Layer 7 of a small transformer language model trained on English Wikipedia (11 layers, counted from 0, width 96).
Take only the direct path to the model's output, skipping the later layers: a vector added to the residual stream pushes a token's score in proportion to its dot product with that token's output vector.

Output vectors of the tokens that the questions are about. A number n stands for n times 0.0041.
"s": 3 -81 175 -183 31 -120 -18 62 -179 -152 -9 -72 43 83 34 93 -51 134 59 -84 53 -177 -48 30 -28 36 58 -27 -31 20 -120 246 -96 -46 -48 35 139 3 -62 -28 -110 -127 156 -104 -4 -25 -96 -187 89 9 105 63 211 7 -69 91 87 -29 124 -71 -113 -40 -131 90 -222 134 -38 52 -19 94 -122 -69 117 17 -23 191 -29 -143 127 31 85 -211 -120 -45 -1 -32 113 -55 162 70 -79 163 73 132 19 27
"igious": -159 64 -60 -138 -24 -70 151 -175 134 -105 35 -49 -109 -9 -126 -85 72 174 48 -217 243 -144 -6 143 -49 -3 -49 -189 -83 -129 16 53 -6 -48 96 -185 -114 52 62 -108 -55 -229 131 -12 -140 138 -59 127 -153 -99 -109 -163 123 -90 16 72 75 -108 -67 163 208 -112 -63 234 -40 -101 181 68 109 317 30 -97 46 -1 43 3 -76 -76 -67 12 241 -9 -48 88 95 95 84 306 113 1 5 10 239 -101 13 -218
"ld": 19 -201 -42 -207 -18 -102 33 -143 60 -36 13 37 -47 26 168 167 -118 148 201 -144 197 41 12 172 269 -153 -151 -128 -39 -18 -106 0 98 33 25 130 49 98 -89 -129 -154 -153 -21 139 -200 204 -137 -37 -68 -155 -212 -20 96 209 116 -61 -92 83 199 -53 -57 -161 -83 101 -222 -194 223 -31 21 193 297 -142 -135 32 328 202 63 165 -106 -35 80 -17 -145 48 58 -109 -1 48 -225 132 115 77 -150 -91 -66 -25
"used": -86 -158 79 -119 -99 -23 221 83 271 37 -94 87 -57 -112 24 -87 39 75 -110 -98 31 -13 26 57 -72 -197 -5 -135 -47 93 -112 -122 -58 -196 -16 200 296 54 109 -42 -99 3 112 76 -67 67 -102 133 -61 62 -61 -115 57 40 -20 43 125 19 95 62 -49 -68 -81 183 -111 -157 150 139 79 254 144 -167 -31 7 101 -78 61 -64 -23 28 123 -121 -94 22 118 -20 -49 247 8 -86 12 -105 -58 -120 -54 -231
"ili": -52 67 -5 -230 -10 1 205 97 73 -86 157 31 -190 25 -31 11 82 -48 -146 -83 225 172 -92 11 10 87 -117 -95 -59 106 260 36 -73 -24 -5 102 81 233 34 85 -124 -132 172 190 -5 -37 -184 -11 -110 0 0 6 -170 -108 36 51 -261 -8 24 48 100 -36 -66 53 -71 -69 74 48 40 304 -28 -57 32 101 160 50 21 1 -236 -202 -146 -136 -80 28 71 -22 -50 57 -59 -27 -12 149 6 -159 -12 -46
"per": -21 56 25 -179 27 -140 232 -46 215 38 -114 55 -177 50 -242 44 -18 123 -58 -231 128 149 27 -130 -125 -15 8 -62 -104 55 21 -156 -3 -85 111 -29 152 -31 132 35 -108 205 112 31 -85 -10 -105 10 32 77 -76 -32 177 -84 98 -87 -67 4 221 121 -3 -70 -32 261 -164 45 178 193 26 221 -11 -60 -70 -24 204 32 -3 -51 -298 -150 -163 -190 -81 44 34 46 84 108 -250 99 -132 131 -95 4 -23 2
"ador": -116 -42 -170 -215 54 144 42 -292 113 -164 265 -94 -73 -40 -16 76 103 69 -165 -99 29 17 78 173 146 -75 107 -41 -66 168 152 127 -44 -179 -31 -155 37 188 63 -124 -85 -176 -25 235 -9 3 -179 -75 3 69 -45 -73 60 -8 108 -181 -122 -123 234 195 228 21 83 248 -127 -252 400 75 157 341 88 -154 -19 61 99 175 -66 -123 -224 -1 49 -330 3 194 56 121 -270 236 -109 -220 101 -66 -1 -178 -173 -179
"ument": -124 -156 -2 -107 -70 -34 136 173 176 164 43 6 -187 -109 -84 -105 -101 1 -23 -78 -60 -36 -97 -81 19 -6 -2 -161 -68 148 -46 106 -33 -207 -159 -57 16 69 63 -257 -146 29 19 7 -102 99 -100 144 -39 4 -61 106 75 -65 161 -145 107 -81 71 143 117 33 -39 259 -124 -101 438 -193 158 290 114 -33 -124 108 108 -10 122 -156 -21 -69 14 -15 -132 87 87 77 -28 115 133 -45 105 -20 82 -84 -22 -127
" games": -109 45 -123 -228 -67 -53 92 -94 53 -49 -9 -130 149 62 -51 -159 28 203 107 -116 140 94 105 192 15 51 -151 14 -170 97 -31 134 -180 -9 -7 33 -64 41 66 -88 -46 -25 106 105 -88 215 -138 -16 38 -70 -2 113 46 -86 90 -34 -148 -43 222 98 97 -146 -168 108 55 -81 170 81 -83 108 -61 -116 -79 -4 169 42 -282 60 1 -29 75 -89 -3 124 56 -70 135 184 -21 -83 -86 -110 -18 56 -74 -92
"abeth": -269 137 -192 -159 -70 -61 -18 -199 241 57 263 -296 -140 -21 -109 18 -127 -172 51 -66 351 -13 110 110 -31 139 -169 -101 -109 -48 41 24 -46 -271 21 -264 153 317 283 -150 -70 -179 335 96 -20 -28 -234 -80 122 22 34 -134 106 -35 82 88 -81 -218 292 41 252 14 -324 259 -114 -1 324 199 99 447 14 -106 -145 42 127 68 -74 -5 -225 95 285 81 -73 275 58 -24 -108 94 -288 -300 139 93 11 -28 -39 -477
"standing": -233 165 -66 -243 -54 9 328 -63 -37 59 226 123 -154 -60 -65 -177 43 -69 51 -194 209 -2 135 -2 -56 21 -87 -252 -261 -45 -113 145 40 -152 128 -23 137 132 -32 -102 -96 -40 113 29 -249 -1 -87 -194 -71 71 48 141 -16 -69 99 -205 94 -148 115 162 252 -14 -104 74 -251 31 313 -28 274 293 89 -19 23 -63 287 19 -109 84 -173 -285 262 -254 -59 206 16 17 -54 336 -18 -38 -91 60 122 -58 -82 -164
"f": -13 45 34 -142 14 -25 -23 -41 7 -97 19 -21 180 -26 29 64 -108 -43 -11 -23 -156 113 4 93 -99 -69 -116 -24 -10 -57 -98 -86 -35 -8 -3 48 -135 -19 -3 -56 -213 -46 80 22 -18 17 -3 16 15 1 15 11 -44 75 27 -135 16 13 128 6 36 -46 -84 7 -45 -8 8 105 52 220 102 43 -40 -10 145 8 144 23 24 -107 -10 25 7 26 -13 131 156 0 37 14 -172 169 -48 32 -15 0
"ible": -148 -105 -84 -191 77 102 418 -110 -11 -168 140 -91 -168 -168 -24 -62 -45 121 -117 -222 -17 -170 18 -90 67 -60 -128 -138 -84 -45 192 89 -29 14 -80 84 79 91 -5 -4 130 -226 321 67 118 -27 -43 -116 131 -77 -46 130 64 -66 189 -13 -208 -142 194 118 229 -66 -166 151 16 51 239 22 69 376 -48 10 -96 73 47 -26 -85 -7 -217 -118 82 -40 -40 106 69 -154 67 208 -134 20 122 -41 -57 67 113 -274
"right": -152 109 -8 -275 51 83 154 -97 -88 78 -21 8 44 -10 -132 -103 -21 66 4 -207 166 125 10 -12 -16 -9 88 -15 -31 93 20 30 -194 -167 -17 122 -100 230 -34 116 -177 -115 75 -16 -307 -46 16 72 74 -42 -12 -12 29 142 23 -35 61 -154 66 4 -81 148 -170 114 -54 -73 153 46 196 216 115 -90 -26 10 32 113 -55 1 -73 -42 175 59 7 16 94 -28 -169 299 -133 -53 -34 61 -128 -25 -54 -102
"us": 67 -107 24 -128 -7 -88 103 15 147 -23 61 159 -42 -52 -46 -2 15 61 -56 -101 -60 98 126 25 35 -102 -91 -81 45 -18 -94 -5 -179 -14 -90 37 121 -76 164 -92 -117 -2 44 -78 38 14 -22 179 -107 99 48 -186 -21 -118 54 83 261 122 12 -60 94 -95 -11 -23 -182 45 24 154 89 207 71 -144 -35 28 -33 -53 9 -79 -49 193 50 -107 -76 -12 -1 -31 80 25 -46 9 10 -78 95 -59 2 -65
"ights": -27 -57 107 -60 23 -135 116 35 -31 -103 -30 41 32 53 -181 57 44 47 232 -216 289 53 27 111 165 143 -77 -126 -60 159 174 233 -60 -148 -42 -157 -122 65 -17 -153 -236 47 166 4 -157 300 -146 269 -152 112 -90 -36 86 -119 68 -115 -35 127 59 -115 -60 -57 -43 50 -136 -166 50 94 15 310 29 -91 238 27 114 86 -141 -110 -96 1 12 26 -114 -10 90 -154 50 250 -2 -141 -119 63 -225 -3 -130 -150
" with": 54 100 41 11 -3 5 120 -120 13 84 -8 -59 -6 4 -23 -13 -16 115 27 -111 52 53 16 15 -92 -12 50 -138 -150 141 12 178 -48 -32 -77 -67 -49 61 0 10 -83 -121 173 -52 -23 20 85 109 -2 -114 42 -96 -73 -5 56 13 100 73 108 31 107 -77 -34 8 9 -20 119 16 81 -39 -68 -156 -40 -71 43 -65 -52 -57 -70 30 -78 55 92 37 -21 -81 136 -46 16 80 -62 -5 -37 -72 -23 -33
"ah": 66 29 -186 -296 35 -1 70 -96 55 -84 161 -4 -80 -42 64 33 -10 76 17 -9 48 -48 -38 77 -16 -7 -141 -56 49 15 66 116 -22 5 -146 -71 -107 -16 8 33 -175 -45 120 -31 19 -41 -18 -78 47 42 87 3 55 -29 -26 -195 25 -36 127 13 123 11 -95 40 25 -60 26 69 202 236 5 -23 -45 45 -26 94 -2 -5 -90 20 17 -42 15 17 18 38 -45 127 -274 -170 155 45 114 -4 38 -7
"]": -138 125 5 -119 -92 12 -45 -7 -111 -23 23 -21 -145 -36 -87 -24 -122 116 86 -156 202 -224 77 67 138 169 -60 -298 -188 75 -78 134 -108 -201 239 -90 -37 61 220 -121 -65 80 -45 294 5 -16 -156 18 81 -1 113 -218 119 107 35 -115 63 -292 -11 -123 305 -142 -86 72 61 -142 248 152 90 265 256 72 -22 14 114 58 -178 -29 -124 100 155 -148 -130 154 25 -190 -28 164 -15 -308 242 4 -57 -168 194 -69
"”": -124 105 36 -77 86 -55 81 -66 -63 118 93 -34 -232 -51 -33 21 -31 140 128 -213 155 -57 75 104 -77 -105 -224 -435 -222 -72 -126 113 -134 -89 -96 -34 121 263 106 -257 -169 118 204 99 59 -22 -88 192 17 28 43 -288 51 -169 244 -11 163 -200 -29 114 301 -162 -233 172 60 -386 168 60 89 258 275 40 34 -28 185 331 -224 -44 -12 76 65 -141 -122 159 31 -230 -107 138 161 -209 166 -2 -60 -36 194 -162
"li": 39 -20 -20 -261 40 -166 36 -12 40 96 189 239 -86 16 -77 9 -143 113 57 -13 51 128 -108 -1 -77 120 -285 -82 -63 -43 -121 134 -46 6 -86 106 239 46 -64 -164 -78 -215 157 138 -68 79 -113 -63 -84 16 -126 46 149 17 17 2 -129 -122 57 22 -109 -119 -112 136 -155 -46 110 74 -14 315 146 -125 14 97 59 122 -29 53 -147 -184 117 -43 -55 89 39 126 -51 198 -26 141 5 65 36 14 -155 -57
" of": -99 151 10 13 27 34 34 80 -131 -12 -54 47 41 65 -58 -50 110 264 -15 -16 -52 40 -179 116 -97 -103 -83 -125 -151 -4 104 -41 -63 43 -19 -101 -133 99 64 -32 -89 -180 156 -132 129 -27 65 4 75 112 32 39 -28 -48 18 54 9 -192 -6 17 -124 60 77 67 136 12 157 40 147 10 -19 31 -12 -40 102 -96 -29 -111 -132 -37 41 -20 28 -12 -44 -27 80 -77 28 108 -108 43 122 0 -111 -26
"icip": -4 -22 -32 -302 -115 -31 -21 -84 82 -96 92 128 60 79 -72 -279 -14 199 -46 -197 108 24 42 104 145 -15 24 -67 -163 228 120 192 77 -136 -46 -41 -38 24 93 -131 -64 -58 72 -35 -65 38 -143 -33 60 2 -16 -118 78 -54 156 -131 -119 -200 274 130 -86 -141 -125 75 -21 -101 144 418 112 344 -1 -214 133 63 93 -82 -301 35 -261 -77 130 -276 -203 104 56 -48 5 285 92 -15 64 -11 163 35 147 -176
"ro": 20 83 -72 -113 29 -8 -25 -182 202 -16 5 38 16 -78 -93 -26 105 55 11 -102 -73 -74 16 5 -109 -102 19 -138 -3 229 -111 58 -74 17 -21 -97 -39 99 -81 80 -99 36 5 131 6 -130 -115 145 -214 149 -148 -24 -84 53 114 -71 37 -144 113 -147 -86 -46 -63 -6 5 -15 100 56 61 197 127 -66 41 7 238 84 -14 -27 -35 -125 173 14 -21 -3 20 158 32 124 -148 120 16 13 29 -136 81 30
"rit": -77 5 138 -328 105 45 199 13 100 16 54 124 -77 -6 -273 -184 -98 13 75 -1 5 10 -21 -129 51 -117 3 -4 49 125 -46 -46 -99 -85 51 98 50 106 31 33 -141 -68 64 126 -21 -33 -29 125 -101 76 -76 -95 123 16 -31 -82 -119 -139 119 -60 -27 -56 -136 79 -25 41 89 -42 40 406 105 -102 -35 32 49 96 -82 -39 41 -292 275 34 -38 85 80 -118 -23 73 16 105 124 -71 192 -175 -155 -116
"iginal": -185 95 10 -278 -121 -85 128 -87 253 223 182 -60 10 -352 -296 20 52 115 40 -130 70 -110 -21 222 53 -141 -155 -18 -170 213 109 -90 -22 -191 61 -35 85 142 203 -275 -87 -126 76 6 -206 -131 -81 132 106 -170 55 -172 214 -14 78 -71 -306 -384 128 79 276 -201 -193 325 -57 28 349 -3 81 333 184 18 55 35 -31 85 -22 37 -179 -92 266 -65 -120 248 71 -98 138 336 -115 -49 70 -115 -77 -106 -110 107
"|---|---|\n": -203 65 -3 -344 -9 -129 180 143 -115 -63 200 35 -168 84 -142 -63 -57 74 174 -18 -11 -48 55 -67 132 -121 44 -52 -142 133 -61 279 -54 -128 13 -6 -71 289 -6 -6 -166 75 302 301 -193 192 -187 9 -223 82 85 -82 84 88 144 9 -284 -51 112 225 172 -130 -316 -6 -17 -135 14 -93 36 198 99 -80 -77 -17 146 -210 83 -20 -149 42 88 -140 -93 192 174 142 133 63 -15 -177 -19 58 17 -159 65 -203
"adium": 25 -77 -303 -220 -90 -12 166 38 195 63 -6 -152 -118 -46 59 21 3 99 74 -207 53 -44 55 249 63 105 -115 -93 -125 -3 92 182 50 -159 9 -86 -57 214 117 -66 -129 -84 -4 -40 -73 139 -56 184 76 185 34 -61 24 -42 95 73 -6 -133 7 -12 5 -158 13 49 129 -120 163 59 -105 362 -34 41 -104 94 96 74 -2 -83 -53 -194 37 16 -169 74 88 168 -79 -17 -146 -32 -23 -108 126 -102 -36 -155
"chitect": -233 -1 25 -336 -51 -19 76 -41 93 55 118 150 -98 -205 -86 -77 -265 -59 259 -120 244 108 176 12 168 11 -56 -155 -116 65 123 89 -79 48 44 -64 81 197 -61 -184 -191 -20 -59 14 -179 -67 -29 176 185 74 41 -121 178 -39 39 -40 30 -12 121 116 74 -248 -283 255 -12 83 196 44 166 292 9 -107 -215 134 27 13 -54 -116 -50 -231 132 -298 -65 117 108 -41 167 105 -126 39 87 60 53 -189 -13 -166
"ife": -159 56 -41 -74 59 -160 103 -125 -49 143 20 -35 -55 254 -111 -85 10 65 33 -169 232 -99 -35 -55 86 123 11 -179 -47 -43 128 91 -186 -152 -105 -20 13 53 110 -177 -267 -70 97 74 -184 16 -199 -39 -6 152 -249 110 106 -29 97 39 -64 -98 211 146 -42 101 -4 147 102 -146 235 -4 87 267 46 159 160 139 5 -6 -215 6 -146 -140 118 216 -45 47 85 -141 -58 131 -88 -79 -4 46 145 -68 -154 -174

Each question shows what one neuron of this layer's MLP adds at an activation of 1. A number n stands for n times 0.00088.

n6: 22 39 -9 16 -112 23 218 35 -145 -68 -23 115 100 -210 -6 -66 8 -119 37 -84 9 3 -88 6 -78 199 31 104 13 -27 77 29 145 121 34 -24 -9 -170 51 50 3 -108 -119 -9 -93 20 -50 -175 -149 17 -35 -3 125 -49 -98 -35 171 121 -112 -21 12 20 124 59 -103 74 63 -30 118 -270 -20 221 287 116 -136 16 -68 -61 337 28 34 -143 20 173 -89 -73 29 34 -76 -76 51 -88 -23 -146 -75 -132
Which two tokens does it push up most, strongest first? "standing", "s"

n224: 221 -29 -126 55 -98 3 22 30 -115 56 93 -34 42 -60 215 -53 63 3 22 -67 -152 -130 90 -49 -204 117 189 87 -185 27 -86 185 -53 -203 -228 56 -17 28 77 148 -127 -110 228 -53 -142 -149 101 97 -73 -19 -113 32 -124 -41 -68 -89 85 171 10 -37 47 62 -6 69 114 -120 53 92 104 63 -77 -110 -69 7 152 -76 208 -86 -101 -251 120 -95 85 241 11 -115 196 -49 -175 31 0 -17 -29 37 114 -29
Pushed up most: " with"

n295: -7 -340 -232 265 283 111 54 -85 238 166 -79 17 -116 115 -43 128 -77 28 -125 -39 83 -139 12 172 129 -115 -33 -139 110 -4 -85 -63 56 170 -160 -4 -50 114 257 159 70 26 18 18 13 -37 116 -125 -78 34 -128 176 -96 -36 62 -72 -200 -86 -176 83 173 -10 -90 16 -142 -40 120 -53 48 -221 89 103 81 -126 -8 -174 -118 -95 170 155 105 121 -81 -142 158 -210 -62 90 -73 -101 39 -154 -7 -43 52 -103
Which two tokens does it push up most, strongest first? "ible", "”"

n278: 61 -47 -61 -160 16 28 -173 92 143 115 32 -50 3 -83 93 83 -241 32 -104 106 -103 -7 147 -55 3 66 -28 -83 68 -64 -22 -6 145 -230 234 -131 123 -192 -23 -117 104 -24 -184 -47 -41 68 -164 -55 -50 -32 -67 247 -68 -54 -10 78 81 47 -89 -88 -91 74 74 130 107 195 -140 -7 -45 -197 121 160 49 158 -218 103 -31 -40 46 257 -51 -174 82 180 120 -33 -74 -80 -32 -219 -79 0 173 103 -41 132
Pushed up most: "s"

n51: -87 23 -8 -56 130 209 50 -45 32 77 47 -38 -22 100 -56 -67 25 -57 143 -35 -42 -94 -162 -5 -41 -70 -133 -29 23 -95 -21 16 -11 76 -10 -159 -176 -175 68 181 47 -47 28 -140 -13 0 56 24 121 67 -6 -78 -80 -88 -177 127 102 -56 144 -102 71 151 -149 91 -33 -67 150 43 -48 120 109 35 -29 134 -49 -28 61 -100 3 -8 100 30 -105 -62 142 -54 57 37 160 -99 118 40 -21 -54 -168 -95
Which three tokens does it push up most, strongest first? "abeth", "igious", "rit"

n216: 80 -79 -27 -34 -83 -29 -9 -3 36 -124 8 29 61 -25 28 -50 5 -11 -80 126 30 -6 -92 34 82 17 -8 49 -141 -257 59 68 139 116 142 160 -110 -128 101 -49 -156 124 -132 37 160 181 74 22 -59 0 113 36 -68 -75 -38 -93 155 -218 -130 180 34 97 76 -46 -68 14 -38 -8 -108 -57 -132 -33 125 105 -51 -38 -29 80 52 180 -29 31 3 132 -97 172 -60 -91 -14 -93 -6 80 -238 -93 6 45
Which of these tokens does it push down most? "rit"

n372: -49 60 -21 -108 -61 47 -61 37 -50 7 -101 -255 -8 40 31 -43 140 -6 -91 28 141 -28 18 -103 159 -22 -219 -60 46 100 21 -9 70 -139 46 -61 -96 6 -136 83 208 137 -70 -56 3 168 88 -133 -68 -122 118 30 -20 28 76 33 98 30 -147 32 -25 95 -33 185 -113 3 91 -37 -200 13 -113 159 77 -144 -49 196 -161 -211 -68 -99 153 -100 138 250 -158 -127 135 55 118 -26 74 65 -66 65 119 20
Pushed up most: "]"

n37: -111 -33 48 -105 -70 12 107 -146 100 -11 -89 -75 -3 -3 70 -77 203 33 -135 -151 -81 197 38 -31 -96 67 86 -43 -310 124 -74 96 122 101 -29 115 37 35 56 51 18 -70 69 28 85 52 181 180 -104 -15 36 20 20 41 187 -36 -35 -20 18 -141 -162 -3 149 -215 95 67 -84 46 99 -278 -118 -43 6 34 75 160 96 6 -54 -26 117 76 29 193 -76 -137 71 -152 -21 87 -157 100 89 25 -77 -264
Which three tokens does it push up most, strongest first? " with", " of", "ro"

n382: 84 -105 -35 3 9 -74 203 -161 23 -47 -99 201 -63 -52 3 12 114 -15 29 63 120 121 31 -28 225 85 -56 -3 174 -30 -165 0 -48 181 34 89 -148 -131 -54 -91 -126 40 155 48 -66 37 -133 118 69 -122 29 117 129 -34 -12 97 135 -63 -39 12 -43 112 -146 -148 -100 158 153 -57 88 0 52 -165 -102 -190 77 19 148 -17 74 48 -17 -33 71 -248 -119 -225 47 -142 -91 -97 96 -114 17 -81 78 -23
Pushed up most: "ld"

n377: 160 -115 -121 142 -73 153 -84 -3 17 -13 15 37 -74 -43 -50 140 -45 -31 35 234 15 -5 12 15 -78 146 -22 -141 54 86 -59 -104 89 -25 160 -5 29 -69 -56 -36 -3 -82 -46 133 113 5 -122 -70 -106 -53 -183 -9 2 -65 -150 -68 -19 238 -73 -122 59 0 90 78 -26 36 -145 -68 19 207 -13 6 -66 -73 -6 -33 -63 76 -74 53 -76 -81 -35 6 135 91 126 -6 -93 0 114 -140 -26 64 199 83
Which of these tokens does it push down most? "right"

n105: -86 -27 71 -70 33 -103 -17 106 49 -5 4 -51 6 -133 52 -29 51 75 93 66 60 -20 -5 108 -78 224 -11 -143 71 -53 68 80 -56 43 0 -22 151 59 -66 66 5 -9 128 187 71 -142 86 -135 -120 61 -17 -78 6 -98 -208 -78 16 20 -63 -42 30 125 20 20 -13 9 -14 113 -78 -28 33 73 49 20 -43 -7 67 -17 -8 -107 -74 44 -86 74 -67 -38 -20 45 -75 -19 66 -7 -63 -107 -33 32
Pushed up most: "ili"

n120: -9 -134 86 -19 48 -21 -56 22 -3 -21 33 5 29 77 20 125 26 217 56 10 -108 133 -6 -57 -107 -69 -62 152 -18 20 -52 -29 7 7 37 99 -12 -61 -12 28 185 -53 -121 -42 7 -37 113 7 0 -31 13 64 14 -30 96 -129 10 -5 -168 -176 45 57 -41 142 -74 25 -78 -80 77 152 -102 -129 -153 -111 -3 56 -7 130 -112 142 -101 36 -121 74 170 -60 -193 3 -65 76 47 65 12 32 -74 119
Which of these tokens does it push down most? "ife"

n365: 3 62 61 25 6 -91 -87 141 -101 48 -99 -131 93 -23 -23 -80 -124 -127 65 51 -191 9 -52 132 66 166 5 6 -91 -57 60 89 -3 99 78 11 9 200 120 -127 -79 -35 90 -100 -13 -72 42 25 20 74 -60 -160 -82 15 32 6 84 100 -11 -186 -20 74 -116 -19 0 -88 195 141 -80 100 93 6 -169 -195 -136 -33 -75 -50 232 13 -14 97 -22 89 19 82 -22 -9 39 148 162 -39 -36 -196 107 -211
Pushed up most: "abeth"

n153: 97 -26 38 123 -46 5 -37 -161 -136 -59 134 22 154 5 83 -97 119 48 67 -110 -158 52 136 -68 61 76 -115 -57 48 -71 -60 -18 36 116 -145 18 -34 79 -18 -125 -143 124 -5 -74 45 86 74 -15 -154 90 8 -68 -114 40 -35 22 83 -132 -47 -45 87 -132 43 68 102 -121 -36 55 -115 -99 -5 -17 49 133 -194 24 57 133 204 49 70 55 12 57 164 -114 56 -126 -15 37 -5 -154 -10 -84 -27 -110
Which two tokens does it push up most, strongest first? "”", "us"

n187: -124 -37 -61 106 -83 83 -82 68 -17 60 36 141 -20 126 -156 -91 -9 64 -167 128 -261 116 -113 67 76 107 152 160 3 170 -9 73 3 88 223 154 57 94 3 -188 54 -135 -131 -69 74 -29 -66 -34 -6 36 146 -20 -96 138 6 70 112 10 80 -29 -152 -102 -100 102 45 -64 -56 158 -88 -139 -75 -47 105 -100 -192 88 53 -72 -142 24 -3 -52 95 234 -144 3 -64 30 122 -159 90 -39 -172 147 -94 -171
Pushed up most: "icip"

n179: -3 -27 79 31 -89 62 54 -123 -40 -141 33 -55 -68 19 -47 171 6 -257 3 -44 21 31 131 194 -50 65 67 -14 30 -19 96 -33 -62 120 -94 89 34 65 -81 -74 4 90 144 22 -269 35 196 76 112 -60 43 -71 87 0 -132 190 -54 -68 126 -114 -92 61 82 136 -90 10 26 19 -205 -105 81 -244 52 134 3 -29 32 -167 -18 -180 3 -37 47 211 36 -239 90 216 34 144 -3 -72 -126 196 -45 -47
Which of these tokens does it push down most? "ah"

n60: -16 -12 -44 118 -50 -19 -154 -6 162 132 -49 -37 177 -6 31 -54 29 118 129 -31 14 -102 -122 103 -20 -65 103 -43 15 31 -100 -163 87 45 -141 -22 17 21 43 -15 39 -143 3 77 70 103 -65 -61 -150 -41 -27 -37 29 64 96 133 110 -90 8 -64 -192 53 -22 -167 88 23 -27 -79 218 99 79 55 67 -178 -225 -185 -118 -139 -99 144 -27 -104 91 -31 47 60 200 -33 -25 29 153 39 -142 113 35 85
Which two tokens does it push up most, strongest first? " of", "ro"

n103: 51 76 263 118 -66 91 54 286 0 -97 73 -27 -61 -62 -41 -55 -82 -116 -28 -120 -119 -67 -109 60 -32 191 24 -16 -25 62 -61 -91 3 -82 -184 -26 -61 -45 108 88 -37 -168 -27 -53 94 -44 40 -142 -47 76 -12 267 27 3 -69 -56 104 -118 130 -89 -15 163 110 -22 81 39 86 -81 -3 35 6 53 -164 222 49 6 77 -5 -81 -85 -92 -59 201 246 -206 13 23 -89 46 -52 61 -67 45 35 -27 63
Pushed up most: "ument"

n200: 140 -221 60 -3 53 22 121 23 38 -79 55 69 -103 10 -92 54 31 -55 85 -2 -53 -33 -72 107 -76 -159 90 -126 56 -43 18 -122 77 -4 75 -2 -36 -12 -26 -2 101 -129 15 71 101 -71 -17 120 -64 136 -10 43 13 -99 -2 -91 -58 -80 -44 -130 0 59 130 -3 0 58 7 -58 59 245 14 132 -150 -13 -55 -5 25 -172 16 -45 -63 137 -27 -120 47 42 -114 57 18 36 -45 124 7 28 -54 43
Which of these tokens does it push down most? " games"

n287: 32 23 -31 -86 90 -97 60 -55 131 -44 -43 -79 19 -61 -18 63 -2 13 -20 -76 31 -119 -77 -120 -64 -27 25 -195 0 90 -53 -41 29 136 -96 0 185 60 -156 -120 128 -87 5 5 70 103 -17 185 58 51 20 -218 20 43 -130 -76 -5 141 10 16 155 145 41 -23 -102 -22 -25 8 -5 213 -23 59 -18 -145 -75 -41 62 -95 -64 -10 60 194 52 -60 -303 146 -3 25 59 -84 186 -130 8 92 38 42
Which of these tokens does it push down most? " games"

n202: -64 -154 -10 80 -120 -6 108 -95 118 -59 -16 -31 42 -136 164 -49 -53 32 -157 69 -38 -83 52 25 -190 -41 40 183 14 200 6 -238 -3 15 233 49 103 -85 -36 -79 -38 146 -213 70 -38 -12 3 51 102 -57 217 267 34 -95 -200 -155 -13 119 -95 -10 100 163 118 -144 -190 -170 -257 69 168 13 64 95 -75 190 -70 -7 -6 -134 107 81 164 -97 -178 128 5 114 51 107 -100 -6 -72 -14 38 33 -103 -53
Which of these tokens does it push down most? "”"

n89: 144 146 67 -206 114 -76 -68 -38 -87 -11 164 59 19 285 107 -36 -28 17 9 -78 9 -54 3 -202 -156 9 81 -32 -10 -18 17 -6 -139 73 115 79 180 117 -33 0 -66 -52 89 -87 -240 -33 216 -157 80 -103 47 96 97 107 -89 -80 110 39 -38 113 -85 28 -179 120 -149 101 50 30 -137 125 3 48 -115 40 57 -136 59 -14 135 -73 -117 5 -37 -112 -49 -86 -78 6 47 45 9 -16 -221 6 -102 80
Which of these tokens does it push down most? "adium"

n167: 73 -50 -26 -54 -29 -56 132 29 146 -282 -13 -268 -18 76 69 -85 180 -57 53 -171 166 63 134 43 -116 7 55 57 77 83 114 32 114 -43 34 -62 -122 -24 20 -38 -187 -146 81 116 -94 -289 -110 67 -76 79 -195 -103 -58 121 51 -176 -30 -43 59 54 -40 120 0 -93 -135 24 21 42 199 133 -79 46 124 -149 0 -3 75 -179 38 115 94 -67 106 -75 65 -59 -48 69 -64 149 249 152 -60 -283 -130 57
Pushed up most: "ador"

n272: 49 -119 143 66 7 137 -107 -75 -53 -3 0 63 -42 -7 27 133 -95 -125 4 -62 -102 36 -53 -68 87 -42 2 152 -45 54 -30 -61 -18 63 59 -99 -27 18 98 139 85 -2 -94 9 124 23 -54 87 49 6 -26 -194 72 -75 -34 -57 95 73 -130 -100 -52 112 22 15 -47 -126 -38 95 -49 -63 -34 62 -77 30 -104 -16 11 -29 13 170 -4 43 63 54 -40 42 -54 -54 -39 29 -13 35 -41 96 76 124
Pushed up most: "us"

n332: 138 33 132 93 -67 128 33 -7 -201 -20 117 -70 -46 242 -51 -91 -99 62 48 -64 16 71 31 3 -75 -91 73 136 -112 -14 29 -99 -255 -251 -45 43 167 63 -197 25 -302 -21 -17 17 -13 -95 -11 -20 -41 -68 198 226 -104 246 -38 54 0 59 7 128 -51 155 -125 173 -98 139 157 -245 -64 -278 -46 18 17 225 83 106 26 84 39 112 -36 -103 61 29 0 34 -154 71 -33 -45 10 -235 -134 47 -32 185
Which two tokens does it push up most, strongest first? "right", "s"

n124: 24 -167 -191 -60 -29 255 234 -145 162 -44 -4 41 -10 -169 153 47 28 202 -198 -153 269 -91 112 105 -129 -68 -10 -63 106 -22 -101 -142 -286 0 -14 -112 -143 34 216 182 -55 -233 -82 7 -83 222 31 228 160 -112 85 106 -85 -15 -23 66 119 172 -36 -15 214 -37 103 -91 -101 116 0 -83 -103 -211 137 -27 -282 65 -19 -11 100 -84 191 -62 49 67 -7 -13 258 -77 81 54 18 65 -95 38 -21 -55 -152 4
Which of these tokens does it push down most? "icip"

n170: 55 46 -31 -84 -27 -16 -19 -44 -43 -148 -12 -35 119 0 -17 55 -77 -7 -40 -167 31 -47 11 30 -176 54 -30 43 -112 73 64 58 99 -30 54 167 -150 31 55 -83 32 -67 41 -40 -31 98 -154 97 37 -2 -37 -54 16 13 46 19 -246 114 47 66 98 37 -89 108 74 -149 16 79 -29 -107 14 -29 -145 74 232 -23 61 83 110 -59 176 16 -16 60 16 -102 -43 65 -10 143 -112 10 84 22 -173 -61
Pushed up most: " games"

n88: -22 49 96 -67 50 35 -163 -53 -92 32 15 -78 -223 -137 -48 -107 40 93 -64 -112 83 88 -30 92 164 -33 -65 67 63 146 -26 5 228 -5 -55 -13 -169 28 -35 158 -93 206 25 -72 -152 2 20 -31 248 154 -91 49 2 -44 -58 -11 -44 44 -66 -3 -43 30 -119 -38 -56 -66 189 -74 39 -14 41 26 19 -41 3 58 30 -84 -25 -43 71 64 -28 36 35 -71 -34 -107 107 -66 -123 -34 -142 19 109 135
Pushed up most: "right"